Layer 8 of a small transformer language model trained on English Wikipedia (12 layers, counted from 0, width 128).
Take only the direct path to the model's output, skipping the later layers: a vector added to the residual stream pushes a token's score in proportion to its dot product with that token's output vector.

Output vectors of the tokens that the questions are about. A number n stands for (n - 500) times 0.0029.
"ating": 590 491 502 331 573 625 642 853 678 460 428 547 354 492 330 430 308 581 292 602 527 353 401 530 322 547 569 225 608 263 297 634 504 628 528 703 457 802 524 482 885 406 311 501 599 232 436 503 403 545 662 616 319 489 523 439 536 363 413 527 537 607 617 404 341 622 378 501 422 559 321 625 614 857 622 453 522 551 734 366 598 438 688 360 516 411 511 480 545 450 334 427 690 425 622 667 452 373 285 433 302 506 576 487 312 619 628 455 515 399 648 250 566 299 549 558 728 397 625 644 526 573 426 554 649 183 662 287
"lect": 559 280 605 289 308 558 496 356 444 370 519 629 530 344 672 426 392 354 487 346 532 574 700 771 447 555 365 500 280 319 494 695 404 745 466 449 612 705 518 356 855 554 265 550 633 385 641 388 422 514 513 601 555 468 406 470 424 481 250 497 632 735 503 309 457 733 510 618 584 602 327 565 467 531 464 331 576 590 569 609 619 629 552 618 267 420 495 317 410 523 454 680 753 758 481 385 431 542 352 385 630 601 605 476 544 566 243 456 629 354 599 310 701 261 372 309 752 308 372 696 606 558 674 556 463 330 625 299
"ors": 531 354 490 278 517 574 582 443 489 668 258 632 409 484 587 814 357 490 648 702 341 483 529 325 615 541 674 449 594 257 330 453 561 674 519 428 445 769 581 396 750 367 325 516 394 570 519 535 433 526 521 612 378 409 574 655 453 529 487 504 522 603 514 436 609 530 614 494 485 622 355 569 417 665 377 416 411 581 483 355 482 558 367 519 356 459 516 546 214 518 722 365 448 677 353 495 457 333 431 335 463 597 763 397 239 508 377 483 563 614 539 503 754 526 353 328 805 393 553 450 509 564 365 621 589 452 709 444
"ists": 469 476 620 434 600 535 319 433 549 506 521 627 313 260 561 739 339 656 696 714 713 550 564 509 761 512 581 487 522 551 382 443 313 356 370 504 410 513 609 465 760 494 339 610 567 342 546 451 453 470 374 291 497 465 705 601 499 317 648 330 485 569 700 515 429 524 516 471 468 641 506 732 496 642 182 603 515 383 801 397 750 403 484 576 243 670 480 592 181 267 393 396 506 694 616 563 395 488 337 330 710 682 496 519 407 635 484 385 473 415 618 443 546 398 590 170 493 681 344 438 451 563 435 588 673 178 630 374
"hip": 582 351 346 626 531 347 545 467 446 325 386 873 477 221 459 492 656 367 449 614 519 307 628 417 601 514 603 528 707 502 254 756 619 371 490 548 221 745 557 246 780 269 602 522 594 467 469 507 291 719 489 691 198 683 598 654 826 644 476 507 430 386 346 229 475 635 398 441 647 617 422 437 764 741 657 488 516 652 338 662 559 444 553 400 412 322 678 639 370 390 537 596 594 607 625 277 565 504 337 494 354 554 215 392 386 584 577 357 437 479 332 505 473 385 537 216 203 969 219 627 389 313 851 518 582 466 661 555
"ier": 470 611 522 289 820 663 385 367 584 340 680 646 339 712 517 550 354 381 746 602 484 559 609 360 588 532 398 498 488 604 491 430 654 510 606 434 542 689 645 397 540 400 474 470 314 489 512 505 424 457 554 389 368 548 430 491 559 565 424 607 533 453 778 382 458 376 648 478 603 521 385 456 458 428 537 341 287 405 620 641 701 377 606 597 488 417 627 433 615 540 363 396 618 652 629 428 456 404 481 414 218 538 443 566 343 555 422 533 454 588 535 479 703 374 589 286 536 689 290 562 583 373 518 594 519 329 477 254
"ect": 644 335 498 518 495 520 631 595 666 439 577 492 192 493 649 619 527 501 623 192 811 576 499 463 574 526 524 481 418 205 473 501 527 611 438 427 292 627 517 525 829 385 450 560 558 520 652 269 263 669 383 474 343 605 684 647 603 546 477 415 458 688 545 227 466 502 519 558 715 821 512 612 611 542 473 498 326 421 462 655 819 575 373 342 377 678 524 442 327 489 416 586 524 533 570 511 229 488 537 545 469 337 354 481 412 429 478 520 467 363 605 291 525 211 668 250 340 456 333 456 659 460 478 438 653 520 621 679
"ter": 569 427 708 310 901 654 477 350 430 285 579 656 459 549 309 505 503 510 764 383 723 577 465 408 577 529 715 580 492 581 414 450 431 887 418 449 538 652 697 316 630 500 678 517 631 541 562 266 465 407 339 571 306 443 401 493 455 454 457 590 357 360 491 350 195 607 273 378 342 714 423 653 672 498 539 305 480 508 600 561 469 388 753 490 462 854 518 638 585 568 454 614 585 546 649 526 596 278 280 619 538 470 543 332 454 514 256 577 479 615 542 401 617 304 577 264 280 765 258 704 458 463 496 283 375 518 239 568
"ion": 714 478 583 552 527 585 408 422 552 399 665 615 527 518 612 499 511 430 455 481 592 435 504 617 680 508 493 558 646 301 487 485 520 500 419 427 363 789 291 387 721 413 609 521 430 592 518 656 313 493 539 600 389 554 418 348 446 223 589 530 370 541 685 137 428 471 527 600 469 555 386 707 618 741 416 254 293 331 499 555 404 392 550 631 610 564 409 525 588 584 456 448 366 538 709 511 340 323 314 338 509 426 587 275 561 533 525 446 642 654 459 612 418 592 437 271 559 768 572 479 568 533 698 466 476 258 596 465
"ess": 502 384 526 454 441 642 537 675 602 455 354 529 362 623 443 602 532 636 476 619 437 415 588 425 708 473 569 515 529 534 438 546 291 438 395 438 599 564 400 551 830 318 454 553 679 564 313 731 580 632 174 340 279 379 673 408 701 568 470 513 526 605 643 428 743 517 263 437 224 540 652 425 518 459 495 438 343 498 740 592 703 524 546 530 415 628 570 312 542 565 276 489 629 565 628 487 674 534 561 523 612 518 385 613 366 242 589 465 635 423 456 351 551 320 414 105 444 650 437 471 405 425 560 592 382 565 534 295
"ens": 506 417 288 511 570 413 407 554 376 716 565 686 230 677 513 560 439 690 740 516 432 394 539 549 430 498 450 471 318 507 504 682 578 522 436 532 374 695 470 589 724 478 322 536 561 624 452 370 414 708 481 383 447 592 452 410 393 435 643 474 629 531 647 440 552 622 548 430 601 718 393 637 438 567 317 419 486 436 666 647 467 476 664 430 508 596 530 275 429 573 341 563 538 369 466 308 414 397 498 577 232 595 505 596 506 262 416 442 737 359 383 639 531 369 578 270 452 643 468 574 496 559 296 552 585 544 549 478
"uch": 528 452 650 231 430 394 250 447 448 637 582 517 377 466 250 475 758 489 415 641 739 576 625 378 486 522 657 621 591 529 511 713 258 499 739 556 514 691 735 498 845 313 407 510 446 397 508 536 353 680 589 278 424 485 631 350 604 387 474 673 442 613 455 379 589 589 648 426 361 477 387 526 661 503 388 370 636 610 414 568 512 421 430 530 413 476 611 420 259 585 263 516 578 550 566 475 496 573 449 530 339 598 487 439 358 638 636 505 640 429 565 428 457 551 593 258 402 667 556 542 348 416 519 483 362 423 677 224
"til": 588 520 445 196 441 438 544 610 730 199 682 446 197 519 464 293 732 486 639 430 576 391 152 509 309 546 734 726 486 683 351 461 394 635 716 747 545 784 380 236 937 363 495 507 407 489 674 319 357 759 602 465 330 330 478 479 665 589 213 379 499 785 825 425 391 430 343 526 228 725 555 738 800 564 598 540 633 404 307 468 585 671 659 273 421 696 641 626 223 427 593 458 524 580 314 560 431 367 356 452 411 676 375 391 271 419 666 356 682 770 463 367 552 465 377 251 387 717 549 742 459 641 412 480 505 186 366 629

Output weights of attention head 2. The head adds the sum of these rows, row i times number i of z. A number n stands for (n - 500) times 0.00064.
o0: 513 426 341 640 517 410 416 432 355 383 466 437 557 491 609 529 553 360 413 471 407 608 529 508 395 492 570 613 518 609 480 534 583 372 349 691 597 537 429 378 418 578 653 654 489 432 477 565 732 451 302 699 458 300 397 744 368 627 455 531 375 516 661 598 587 424 360 501 481 381 790 474 512 494 603 404 436 440 484 616 483 436 689 563 544 466 450 577 560 521 430 462 373 500 629 509 237 504 666 663 436 377 418 711 513 487 343 522 431 374 464 588 499 387 540 750 404 499 411 439 495 457 581 391 515 484 637 561
o1: 562 644 538 679 241 456 530 517 294 566 605 573 535 418 358 468 369 534 353 594 587 509 646 435 448 486 469 612 364 489 454 410 433 630 386 573 547 371 339 527 579 522 421 474 589 513 455 386 719 623 360 478 542 690 618 459 492 332 340 497 395 725 616 402 580 584 551 372 309 635 705 742 591 559 567 392 643 502 595 430 603 562 561 522 453 429 556 557 651 514 442 570 528 379 433 392 242 600 511 504 459 649 371 479 473 589 479 534 516 452 554 503 428 343 540 345 573 345 608 448 415 557 485 226 650 586 400 481
o2: 633 638 450 613 535 299 628 561 468 540 491 441 340 414 551 306 656 365 570 412 518 306 323 650 541 526 642 525 429 485 531 618 377 612 503 574 452 305 598 500 604 562 444 487 513 370 484 645 398 454 429 490 505 475 583 224 461 453 456 546 418 757 635 580 542 409 444 389 717 587 648 476 555 594 182 568 475 516 485 626 516 590 409 535 543 563 547 470 371 511 549 620 355 272 608 426 753 525 518 497 468 371 519 522 570 566 538 502 551 563 479 542 655 569 319 443 537 325 572 566 320 336 561 533 353 454 625 392
o3: 489 293 450 324 525 446 436 510 525 547 216 595 376 512 720 628 356 557 520 436 391 557 448 473 445 455 508 491 357 486 534 314 533 484 549 420 407 548 473 526 399 397 552 457 562 586 605 521 577 523 588 591 550 495 773 500 632 616 414 568 750 682 573 498 463 447 570 338 618 410 728 577 455 593 487 428 601 417 391 435 569 471 499 576 610 974 363 472 643 648 397 451 530 408 357 361 627 482 428 534 449 364 341 431 410 600 418 583 376 565 501 435 432 609 293 512 530 451 689 537 676 460 458 591 574 273 403 371
o4: 420 522 329 552 679 525 411 468 411 673 492 595 623 663 389 520 611 434 680 629 397 638 443 575 695 622 485 455 555 522 415 579 609 512 471 553 526 599 527 539 573 415 670 544 425 625 411 608 494 516 605 461 673 493 356 371 394 514 429 348 453 445 572 349 410 438 637 600 595 490 275 604 647 410 418 619 487 473 446 420 480 596 298 661 363 478 408 573 626 242 378 749 388 470 426 403 296 538 519 340 450 485 469 406 482 478 304 635 540 479 558 584 416 631 451 428 534 523 455 556 334 370 634 329 609 421 487 664
o5: 642 452 551 614 634 753 483 508 420 339 565 532 325 552 371 659 578 319 455 427 623 532 442 422 437 457 639 380 496 628 418 449 487 437 396 644 298 453 646 630 552 459 515 461 547 451 718 443 503 538 480 660 327 388 636 578 658 540 562 511 528 492 327 552 478 381 441 494 773 505 477 540 532 432 591 366 428 500 567 471 523 376 553 694 437 476 524 476 480 308 609 297 465 342 376 527 458 647 567 444 389 632 583 541 336 464 446 404 471 486 586 563 527 472 574 463 687 498 502 627 427 362 496 343 316 597 579 594
o6: 396 412 250 555 365 492 553 329 648 666 591 572 480 468 385 581 462 535 532 511 603 488 578 408 301 516 266 398 293 456 470 483 803 599 458 613 213 594 539 620 618 448 504 511 481 449 564 585 270 543 513 342 388 444 530 415 342 452 558 580 559 657 575 632 289 532 475 395 256 386 350 639 605 242 493 560 479 738 455 607 523 527 508 578 481 408 616 442 544 496 523 444 434 638 447 495 437 551 492 518 409 488 548 444 466 520 607 532 443 852 577 654 658 352 363 539 473 490 616 558 544 506 486 620 492 554 576 570
o7: 616 317 723 390 365 605 506 543 564 432 879 399 484 566 539 438 568 413 476 543 287 520 535 530 573 514 416 532 529 347 304 519 423 515 277 423 518 654 438 523 477 459 638 445 461 465 605 599 220 458 472 534 480 369 562 428 443 521 436 542 394 541 659 438 445 480 681 440 312 542 560 443 442 481 404 684 551 429 565 312 415 422 534 507 682 635 638 469 611 428 670 621 466 478 334 512 414 739 499 430 505 568 681 494 611 334 627 404 292 563 550 494 471 504 412 594 443 522 564 564 810 422 548 408 476 364 576 527
o8: 369 410 467 392 428 358 412 580 524 508 546 533 687 348 365 502 468 621 688 549 640 443 563 441 501 573 530 386 696 610 405 571 396 420 579 333 362 536 473 513 371 600 422 537 586 421 433 676 428 333 193 627 680 402 688 478 468 677 637 639 587 557 551 291 238 510 578 522 482 384 495 426 532 613 553 481 532 632 489 494 534 491 460 395 565 500 600 580 386 483 630 485 385 350 509 349 423 301 599 489 642 623 621 317 616 483 513 527 642 374 634 556 466 557 617 530 594 448 507 625 404 533 553 328 539 434 544 329
o9: 477 439 633 539 712 454 534 938 578 377 402 226 407 254 493 701 536 418 499 738 445 483 555 401 550 492 537 341 559 484 490 479 564 479 355 461 345 446 434 525 641 628 720 511 378 481 361 445 446 638 511 463 571 424 403 411 568 544 703 411 338 539 436 530 281 577 692 349 401 460 499 509 538 598 425 455 484 543 410 631 501 532 489 468 289 370 579 619 542 733 294 447 591 516 328 493 579 623 434 527 505 523 611 598 451 538 362 669 544 594 448 473 533 581 386 461 412 462 693 548 469 549 420 563 505 537 438 436
o10: 768 591 661 606 599 364 526 482 532 752 600 603 656 662 405 524 480 292 451 613 478 543 498 393 430 457 417 623 440 421 461 629 482 397 472 499 554 332 541 475 505 531 391 459 553 521 426 566 441 782 424 606 611 549 366 509 774 449 461 622 528 420 465 383 669 580 318 444 455 205 478 424 372 491 353 544 473 629 390 323 518 548 575 571 508 331 564 457 506 619 376 390 504 538 417 516 589 563 591 598 499 381 410 424 485 463 660 543 413 639 312 499 559 601 683 381 399 721 434 585 632 442 415 392 425 411 300 434
o11: 416 677 494 536 557 364 811 481 414 525 540 469 502 578 463 630 434 475 291 529 593 557 322 699 451 606 603 289 486 445 375 600 522 465 373 582 616 494 624 512 544 750 566 513 373 433 706 580 661 507 612 639 481 374 600 488 388 320 581 440 463 494 492 646 533 424 514 423 373 623 384 499 241 469 529 451 758 604 522 669 323 577 683 336 554 467 414 595 370 494 445 568 489 556 378 480 380 497 416 614 400 609 484 529 674 390 562 509 441 394 478 642 334 475 365 580 557 483 309 625 253 494 470 520 495 461 452 357
o12: 285 420 491 706 612 749 700 475 590 503 575 519 635 490 325 521 517 603 524 516 443 521 553 474 568 526 625 399 414 425 482 816 364 596 501 473 398 447 518 467 579 606 318 482 634 297 488 565 478 467 683 346 665 399 424 712 518 396 502 422 444 604 658 441 263 417 417 413 360 478 609 337 455 615 475 364 341 466 456 456 515 641 413 492 624 557 366 329 700 484 439 600 498 505 512 643 589 496 339 647 473 631 320 471 450 439 541 429 607 666 625 410 411 406 522 551 468 535 597 430 419 433 643 502 362 554 352 476
o13: 439 574 539 581 352 555 784 475 487 448 524 585 569 560 780 439 406 615 459 520 386 263 599 487 527 525 395 545 413 495 305 527 624 589 461 429 593 552 451 404 569 492 411 608 654 482 534 537 628 460 531 834 527 318 531 422 539 560 827 379 622 351 411 597 567 301 498 584 583 431 518 558 517 479 552 494 375 597 452 454 608 387 395 343 437 414 353 393 404 500 513 650 523 367 442 370 432 653 446 599 512 485 755 207 387 525 468 455 494 552 242 530 569 632 597 509 392 355 722 479 551 481 388 603 404 508 594 403
o14: 464 652 477 552 527 578 499 458 392 629 442 368 521 521 314 366 497 402 550 569 572 640 686 705 342 590 654 589 507 539 460 416 672 508 447 386 527 494 500 390 244 318 558 417 325 310 526 628 627 692 570 552 502 563 593 421 533 419 456 518 325 524 511 524 361 587 614 571 491 580 507 469 611 552 526 459 389 438 568 355 585 536 516 312 580 241 457 265 630 723 556 359 589 475 561 509 552 448 352 339 574 486 450 389 631 519 379 623 447 555 597 735 539 661 516 586 629 289 474 512 643 276 558 476 474 439 594 248
o15: 527 580 549 477 607 569 616 638 415 446 406 667 463 563 457 581 447 474 586 557 353 537 456 404 501 446 515 656 562 398 344 532 604 507 475 379 560 482 536 395 394 352 466 519 449 406 464 733 566 588 486 465 407 608 252 575 551 481 612 437 542 443 529 463 612 545 592 303 519 368 525 426 474 532 616 402 680 624 666 672 423 355 573 439 486 727 363 506 339 392 651 357 477 592 354 451 331 758 399 402 349 507 597 546 735 655 572 426 543 431 527 375 518 505 525 282 431 582 718 467 388 396 566 469 601 538 431 364
o16: 397 430 441 590 548 456 288 646 417 478 369 521 284 495 398 402 446 485 542 505 354 339 507 574 410 497 399 605 575 480 525 745 507 463 587 524 511 567 413 700 462 602 509 504 395 668 451 438 612 399 621 476 473 618 594 467 294 773 549 448 613 472 434 437 554 765 406 534 518 505 565 569 461 478 688 373 329 475 655 577 291 594 671 526 489 424 490 588 586 214 503 480 455 613 583 579 476 577 547 511 731 571 439 457 466 406 422 567 485 744 492 634 509 505 437 526 427 394 353 655 483 722 340 424 451 373 259 366
o17: 364 578 412 520 603 368 360 444 573 377 378 590 355 260 510 261 529 600 537 676 480 458 487 309 662 520 464 407 577 485 458 282 531 515 404 399 577 379 660 536 630 515 682 644 524 308 561 759 548 462 379 496 377 496 339 582 532 694 290 399 656 493 402 723 646 409 524 433 359 570 589 479 523 542 495 471 449 576 335 560 517 601 636 505 561 394 454 526 511 421 552 527 488 245 600 532 578 502 194 551 598 612 533 446 390 440 353 702 409 518 559 470 620 473 603 542 613 650 539 521 585 284 525 687 519 662 440 512
o18: 374 580 435 256 843 252 427 462 474 471 661 509 394 504 552 512 542 572 356 618 632 494 553 434 504 529 592 556 387 456 282 519 601 458 445 588 742 628 529 446 661 386 631 465 537 450 490 649 540 495 563 593 626 529 494 245 416 588 318 559 547 453 493 440 623 488 610 362 458 566 460 383 440 531 556 434 428 271 570 508 508 625 375 443 538 555 554 564 528 370 494 566 592 499 514 437 830 405 630 570 379 499 668 517 331 497 767 404 510 389 363 553 370 417 663 541 317 398 485 569 362 665 496 439 473 418 585 261
o19: 573 454 354 501 564 407 540 400 594 476 438 480 524 445 371 584 555 520 521 295 549 477 436 649 544 355 505 630 538 316 717 596 553 471 359 590 366 285 503 751 513 421 629 571 346 478 424 512 650 533 319 735 449 501 523 375 585 489 655 534 599 578 594 566 524 280 540 539 451 504 623 236 727 387 510 550 638 472 670 349 561 634 441 328 444 493 519 542 497 422 274 444 549 481 680 490 309 611 501 532 698 414 566 406 497 420 769 469 541 420 479 415 480 494 501 416 517 536 647 330 513 294 378 485 491 489 619 653
o20: 535 552 612 514 329 468 312 474 495 498 430 581 331 475 311 604 272 482 438 396 335 582 468 451 660 520 685 391 456 502 584 526 412 755 601 434 579 740 521 393 415 482 645 504 272 586 465 552 583 481 237 741 365 192 355 393 550 399 586 375 571 624 585 503 430 495 515 371 645 539 504 288 508 505 429 502 484 724 499 566 680 493 463 563 561 386 404 434 399 651 636 485 462 629 634 505 615 474 538 378 535 603 594 433 411 511 339 580 475 415 582 497 509 423 373 426 407 787 477 570 720 794 524 399 427 580 503 583
o21: 579 591 495 694 486 436 462 798 310 419 589 517 543 300 607 799 490 599 299 460 436 587 510 717 324 420 377 665 516 416 615 584 444 457 524 476 407 397 417 433 521 324 592 542 475 413 416 461 663 485 520 573 637 523 391 474 419 368 347 658 628 349 584 426 511 478 491 491 389 411 310 533 620 747 412 635 501 448 329 547 352 507 547 497 690 479 562 381 494 410 400 579 489 495 487 432 679 431 490 388 350 580 637 486 491 547 633 444 526 573 616 609 633 688 408 471 463 489 469 518 266 432 571 536 286 562 426 593
o22: 353 661 571 698 461 580 589 424 699 402 501 451 528 482 455 351 489 594 374 581 521 678 558 614 687 613 320 730 332 344 516 710 637 546 577 551 256 336 541 508 417 608 454 371 471 490 330 588 544 470 605 516 415 634 465 362 612 535 310 585 657 491 428 464 480 529 560 533 597 281 593 502 537 569 433 503 427 335 598 492 455 367 448 489 578 654 522 599 412 543 455 476 502 486 451 508 574 485 494 504 400 506 548 434 510 372 272 510 418 484 596 374 430 571 457 636 594 492 364 480 283 666 307 421 597 545 571 531
o23: 525 409 613 502 434 543 524 514 505 435 345 397 612 502 582 659 323 338 296 700 638 306 416 493 520 502 358 429 406 308 543 620 351 523 543 471 607 660 716 402 564 498 749 589 464 443 405 609 380 516 483 463 567 703 507 692 560 515 546 503 520 441 494 568 407 397 718 494 568 586 585 591 381 481 448 586 570 440 663 445 486 374 555 554 580 292 395 476 387 301 532 419 461 601 478 463 423 530 709 560 502 400 337 506 140 655 490 473 411 578 510 528 423 426 715 455 615 240 685 480 430 472 469 453 578 585 516 610
o24: 552 678 427 338 514 634 424 477 362 590 393 522 598 392 530 568 497 464 443 527 470 572 781 526 476 499 725 577 515 523 442 508 404 544 504 419 519 470 570 587 752 549 514 390 281 470 446 631 441 789 595 593 299 708 590 481 385 591 492 286 535 422 586 381 573 334 425 623 528 439 356 506 471 609 309 403 424 461 299 606 503 543 457 257 617 575 577 640 539 390 519 440 407 568 622 385 302 361 587 560 680 500 549 345 476 369 347 362 610 653 479 452 528 506 418 573 623 521 474 475 671 611 409 500 435 430 530 489
o25: 389 516 703 543 517 418 357 630 579 721 567 545 663 543 632 686 437 402 509 375 578 377 475 696 610 508 613 594 683 386 549 481 591 370 715 494 566 635 345 563 678 587 374 436 507 299 669 614 512 349 572 489 306 345 392 380 409 381 349 480 465 748 481 464 500 489 801 687 385 500 559 398 555 578 561 392 322 611 530 381 648 248 647 505 466 441 400 585 339 363 490 485 398 503 466 533 339 529 415 379 503 560 502 522 475 617 421 513 361 456 287 574 372 587 453 435 501 570 555 458 504 605 446 571 328 577 583 377
o26: 520 473 455 436 520 399 467 555 396 405 586 719 558 384 517 588 577 450 630 378 666 634 659 525 694 513 404 564 252 408 576 590 621 533 660 655 472 532 378 533 532 605 463 505 456 487 504 494 323 639 533 285 524 291 634 555 431 436 635 751 416 335 366 637 585 462 536 361 699 540 495 436 408 522 265 419 444 302 440 551 570 445 530 367 677 266 529 390 505 535 577 646 548 696 357 393 368 585 534 480 556 520 450 404 342 621 572 535 590 425 569 562 375 426 460 384 544 384 386 492 659 401 407 529 657 524 509 587
o27: 584 456 491 622 496 577 544 613 639 426 747 636 515 487 700 397 520 368 367 522 690 558 502 612 619 454 454 491 507 557 456 393 535 654 449 520 475 458 415 355 268 366 537 488 537 601 570 606 270 558 544 606 531 576 458 520 472 382 402 453 505 664 319 390 647 579 578 739 819 419 553 407 448 551 483 508 477 591 648 648 499 452 568 386 528 410 524 600 619 432 344 388 494 529 581 502 412 457 380 544 474 696 424 285 444 458 391 505 623 526 488 418 640 484 406 508 279 328 517 433 468 364 534 384 502 441 350 463
o28: 466 498 619 381 566 410 526 644 434 491 519 486 633 463 328 488 443 505 456 419 440 648 415 686 511 567 578 528 643 676 243 460 409 443 582 712 584 439 562 391 578 260 526 578 556 553 516 489 471 381 523 450 348 429 439 439 690 426 285 525 499 521 302 621 545 586 691 636 557 499 581 589 548 365 442 535 297 541 374 437 329 394 477 536 668 589 553 385 526 723 531 556 487 602 283 620 317 353 571 477 612 464 364 517 500 337 581 491 637 688 533 415 528 697 500 445 413 518 688 436 398 601 326 385 480 599 543 415
o29: 576 513 588 545 328 446 557 507 367 617 583 455 496 631 486 261 391 733 578 482 625 499 397 626 496 485 410 369 562 489 368 501 712 441 599 368 583 462 299 714 493 504 586 445 437 456 232 379 438 714 420 514 637 487 382 477 638 619 410 580 396 591 363 544 409 339 487 476 645 602 588 412 420 369 536 373 343 464 414 537 435 376 449 565 468 613 429 656 619 536 412 454 393 651 687 539 614 480 434 567 453 581 471 454 454 447 469 360 454 556 485 574 512 458 455 435 684 727 628 585 586 454 455 548 557 395 571 447
o30: 454 764 350 368 424 472 413 591 646 527 641 417 518 256 448 429 561 355 587 353 517 607 416 453 361 660 564 406 550 362 569 478 427 258 672 432 466 385 442 445 509 619 707 538 399 436 562 428 416 693 592 629 580 373 483 384 424 297 510 483 609 424 478 424 536 452 738 505 549 421 520 513 436 454 591 587 499 358 391 467 566 490 339 539 516 492 329 508 528 478 488 371 540 524 399 583 659 653 487 653 601 432 397 516 625 685 432 350 437 472 569 469 550 477 745 597 421 308 647 700 531 676 609 535 380 472 550 616
o31: 345 582 501 428 570 651 474 472 482 478 559 528 484 437 483 623 625 568 533 606 501 666 461 562 484 463 456 488 420 330 403 462 512 441 545 429 578 494 629 393 513 667 477 483 495 493 245 410 519 250 650 612 496 736 379 499 369 454 342 444 535 605 401 692 545 457 522 283 648 464 206 350 512 457 541 298 627 645 610 481 534 498 534 441 475 394 662 430 527 488 634 363 307 344 430 426 516 556 680 529 561 599 519 480 519 585 565 531 486 587 664 471 427 492 465 475 602 387 633 552 746 418 641 445 268 671 388 543

Each question shows a token from some text and the vector z that the head gathered there. A number n stands for (n - 500) times 0.0057.

"ul": 342 536 498 674 452 587 544 561 401 311 710 405 448 674 544 210 352 386 808 424 621 396 569 523 611 540 294 568 702 573 670 576
Which of these tokens does it push up most? "til"

".": 429 539 515 406 515 531 463 434 520 479 518 511 497 581 449 540 483 531 553 505 471 558 463 491 499 577 496 468 453 465 485 466
Which of these tokens does it push up most? "hip"

"ch": 475 520 503 482 511 473 487 485 531 436 514 521 521 523 487 542 482 530 492 474 495 465 491 512 518 527 520 440 505 488 466 467
Which of these tokens does it push up most? "ists"

"am": 493 501 572 734 263 579 288 348 505 492 589 376 527 574 397 211 820 371 556 693 461 476 558 503 432 278 563 821 545 356 524 271
Pushed down most: "ors"

"ct": 461 692 320 545 665 460 491 65 107 739 622 457 498 563 274 539 636 736 505 465 256 699 455 334 821 486 275 542 406 417 290 278
Pushed down most: "lect"

"s": 239 534 533 567 481 415 391 560 388 385 270 467 372 498 348 298 628 498 410 305 542 294 502 534 524 462 202 441 492 368 246 465
Pushed down most: "hip"

"ring": 537 496 565 453 499 509 561 495 542 582 479 438 498 499 538 515 528 527 553 527 495 514 508 440 516 510 510 530 462 547 572 484
Pushed down most: "ors"

" c": 426 468 514 517 473 467 485 539 562 431 517 428 514 509 473 564 570 432 522 411 513 470 540 513 511 547 463 541 486 518 434 481
Which of these tokens does it push up most? "ion"

" In": 470 480 526 580 475 528 497 453 440 458 474 562 489 495 504 529 514 443 536 495 561 414 434 542 445 516 439 558 410 537 448 480
Pushed down most: "uch"

"f": 507 578 511 856 371 366 518 387 676 307 674 476 532 518 647 372 704 431 447 408 642 400 434 349 526 579 369 539 463 609 660 450
Pushed down most: "hip"

" in": 488 547 548 452 485 486 500 486 504 421 497 460 532 557 501 517 543 493 513 423 478 491 467 533 483 514 529 479 496 511 523 501
Which of these tokens does it push up most? "lect"

"ed": 455 529 504 437 501 528 482 427 511 456 538 482 495 567 474 536 499 514 538 519 455 556 467 518 503 571 492 471 442 488 477 459
Which of these tokens does it push up most? "hip"

"ion": 484 527 502 492 549 482 498 593 502 466 504 465 536 509 500 500 456 440 533 501 503 582 502 477 537 578 426 509 473 536 457 427
Which of these tokens does it push up most? "ion"

" were": 539 570 484 477 558 503 521 468 511 530 396 402 533 625 506 508 510 564 558 396 567 480 434 642 539 499 585 486 449 418 558 481
Which three tokens does it push up most, strongest first? "ors", "lect", "ists"

"ad": 448 487 510 461 499 494 506 468 498 476 508 465 519 554 469 527 499 491 537 475 492 528 478 510 503 548 468 463 499 497 492 462
Which two tokens does it push up most, strongest first? "uch", "ors"

" for": 456 464 492 487 522 530 546 477 457 514 527 488 453 512 560 648 543 494 588 453 467 500 523 502 531 541 504 514 516 535 519 495
Which of these tokens does it push up most? "ier"

" and": 430 537 514 406 515 532 464 434 519 481 519 510 496 580 451 538 483 531 554 504 469 558 462 493 500 576 497 467 453 465 486 465
Pushed down most: "ier"

"du": 579 583 530 462 904 655 455 451 375 600 460 513 255 245 113 284 705 839 649 95 231 347 387 497 641 825 309 541 574 350 618 451
Pushed down most: "ess"

"ins": 403 478 566 493 473 427 566 500 497 584 406 545 394 562 448 508 590 417 579 464 654 483 542 526 625 571 565 341 436 473 405 534
Which two tokens does it push up most, strongest first? "ors", "ens"

" ag": 448 485 513 541 494 491 561 476 559 535 421 462 524 496 426 546 526 441 622 513 533 532 527 484 501 534 542 453 417 516 433 478
Which of these tokens does it push up most? "ens"

"ence": 413 555 484 503 574 525 491 547 468 516 453 428 518 573 523 540 479 466 459 526 506 428 474 574 442 444 537 472 501 517 506 317
Which of these tokens does it push up most? "ect"

" rec": 457 479 518 513 530 529 533 487 480 499 521 483 482 507 542 609 543 512 590 438 446 496 519 513 538 555 512 494 513 559 524 476
Which three tokens does it push up most, strongest first? "ier", "uch", "ors"

" F": 429 536 514 405 513 533 465 434 518 483 519 509 497 579 451 538 484 530 555 503 470 559 460 493 501 577 498 467 455 466 486 464
Pushed down most: "ier"

" The": 467 489 535 349 452 558 522 466 550 495 535 578 564 446 455 636 503 466 431 443 541 463 414 607 526 549 609 580 442 481 413 476
Which two tokens does it push up most, strongest first? "hip", "ists"

"resent": 373 615 432 488 615 540 485 576 491 551 447 357 526 605 555 548 474 474 410 543 474 423 502 556 447 387 587 437 556 499 532 263
Which of these tokens does it push up most? "ect"

"ing": 393 344 490 763 307 704 244 385 520 434 486 438 573 457 461 149 765 326 434 743 470 483 557 483 418 311 597 744 432 441 637 195
Pushed down most: "ors"

"u": 436 488 640 554 772 361 290 534 374 326 541 423 495 394 428 190 391 814 773 614 139 213 552 659 488 971 316 584 506 276 481 657
Pushed down most: "ens"

"ions": 312 426 533 525 615 719 349 640 360 534 478 331 468 524 354 324 580 370 280 371 568 681 612 564 615 584 360 412 472 507 247 307
Which of these tokens does it push up most? "ion"

" is": 389 595 459 464 630 524 487 604 494 553 440 344 546 620 536 545 461 476 408 550 477 434 496 594 434 391 603 414 557 512 551 212
Which two tokens does it push up most, strongest first? "ect", "ists"

"24": 459 508 494 448 538 533 474 469 494 423 470 461 488 545 480 565 500 495 499 486 474 457 425 557 476 552 500 498 467 510 484 495
Which of these tokens does it push up most? "ists"

" was": 455 522 567 477 515 470 514 473 530 454 488 477 545 527 485 538 511 529 542 486 476 492 458 535 497 534 540 457 476 530 491 472
Pushed down most: "ter"

"e": 307 422 377 356 445 427 574 628 556 358 472 462 705 479 568 382 509 526 508 622 365 203 538 831 586 893 265 488 665 701 406 513
Which of these tokens does it push up most? "ating"

"k": 459 531 525 481 496 444 512 453 492 488 478 462 523 535 484 521 511 500 553 460 496 487 458 541 496 564 494 469 472 491 490 468
Which of these tokens does it push up most? "ists"

"ter": 462 453 494 557 528 570 586 498 459 536 548 478 454 455 591 656 571 481 642 363 395 484 567 499 562 542 497 495 518 611 534 469
Which of these tokens does it push up most? "ier"

" ": 493 578 532 457 520 557 494 495 483 445 418 454 477 634 507 501 529 475 541 391 524 478 458 509 476 541 558 429 470 542 571 529
Pushed down most: "ess"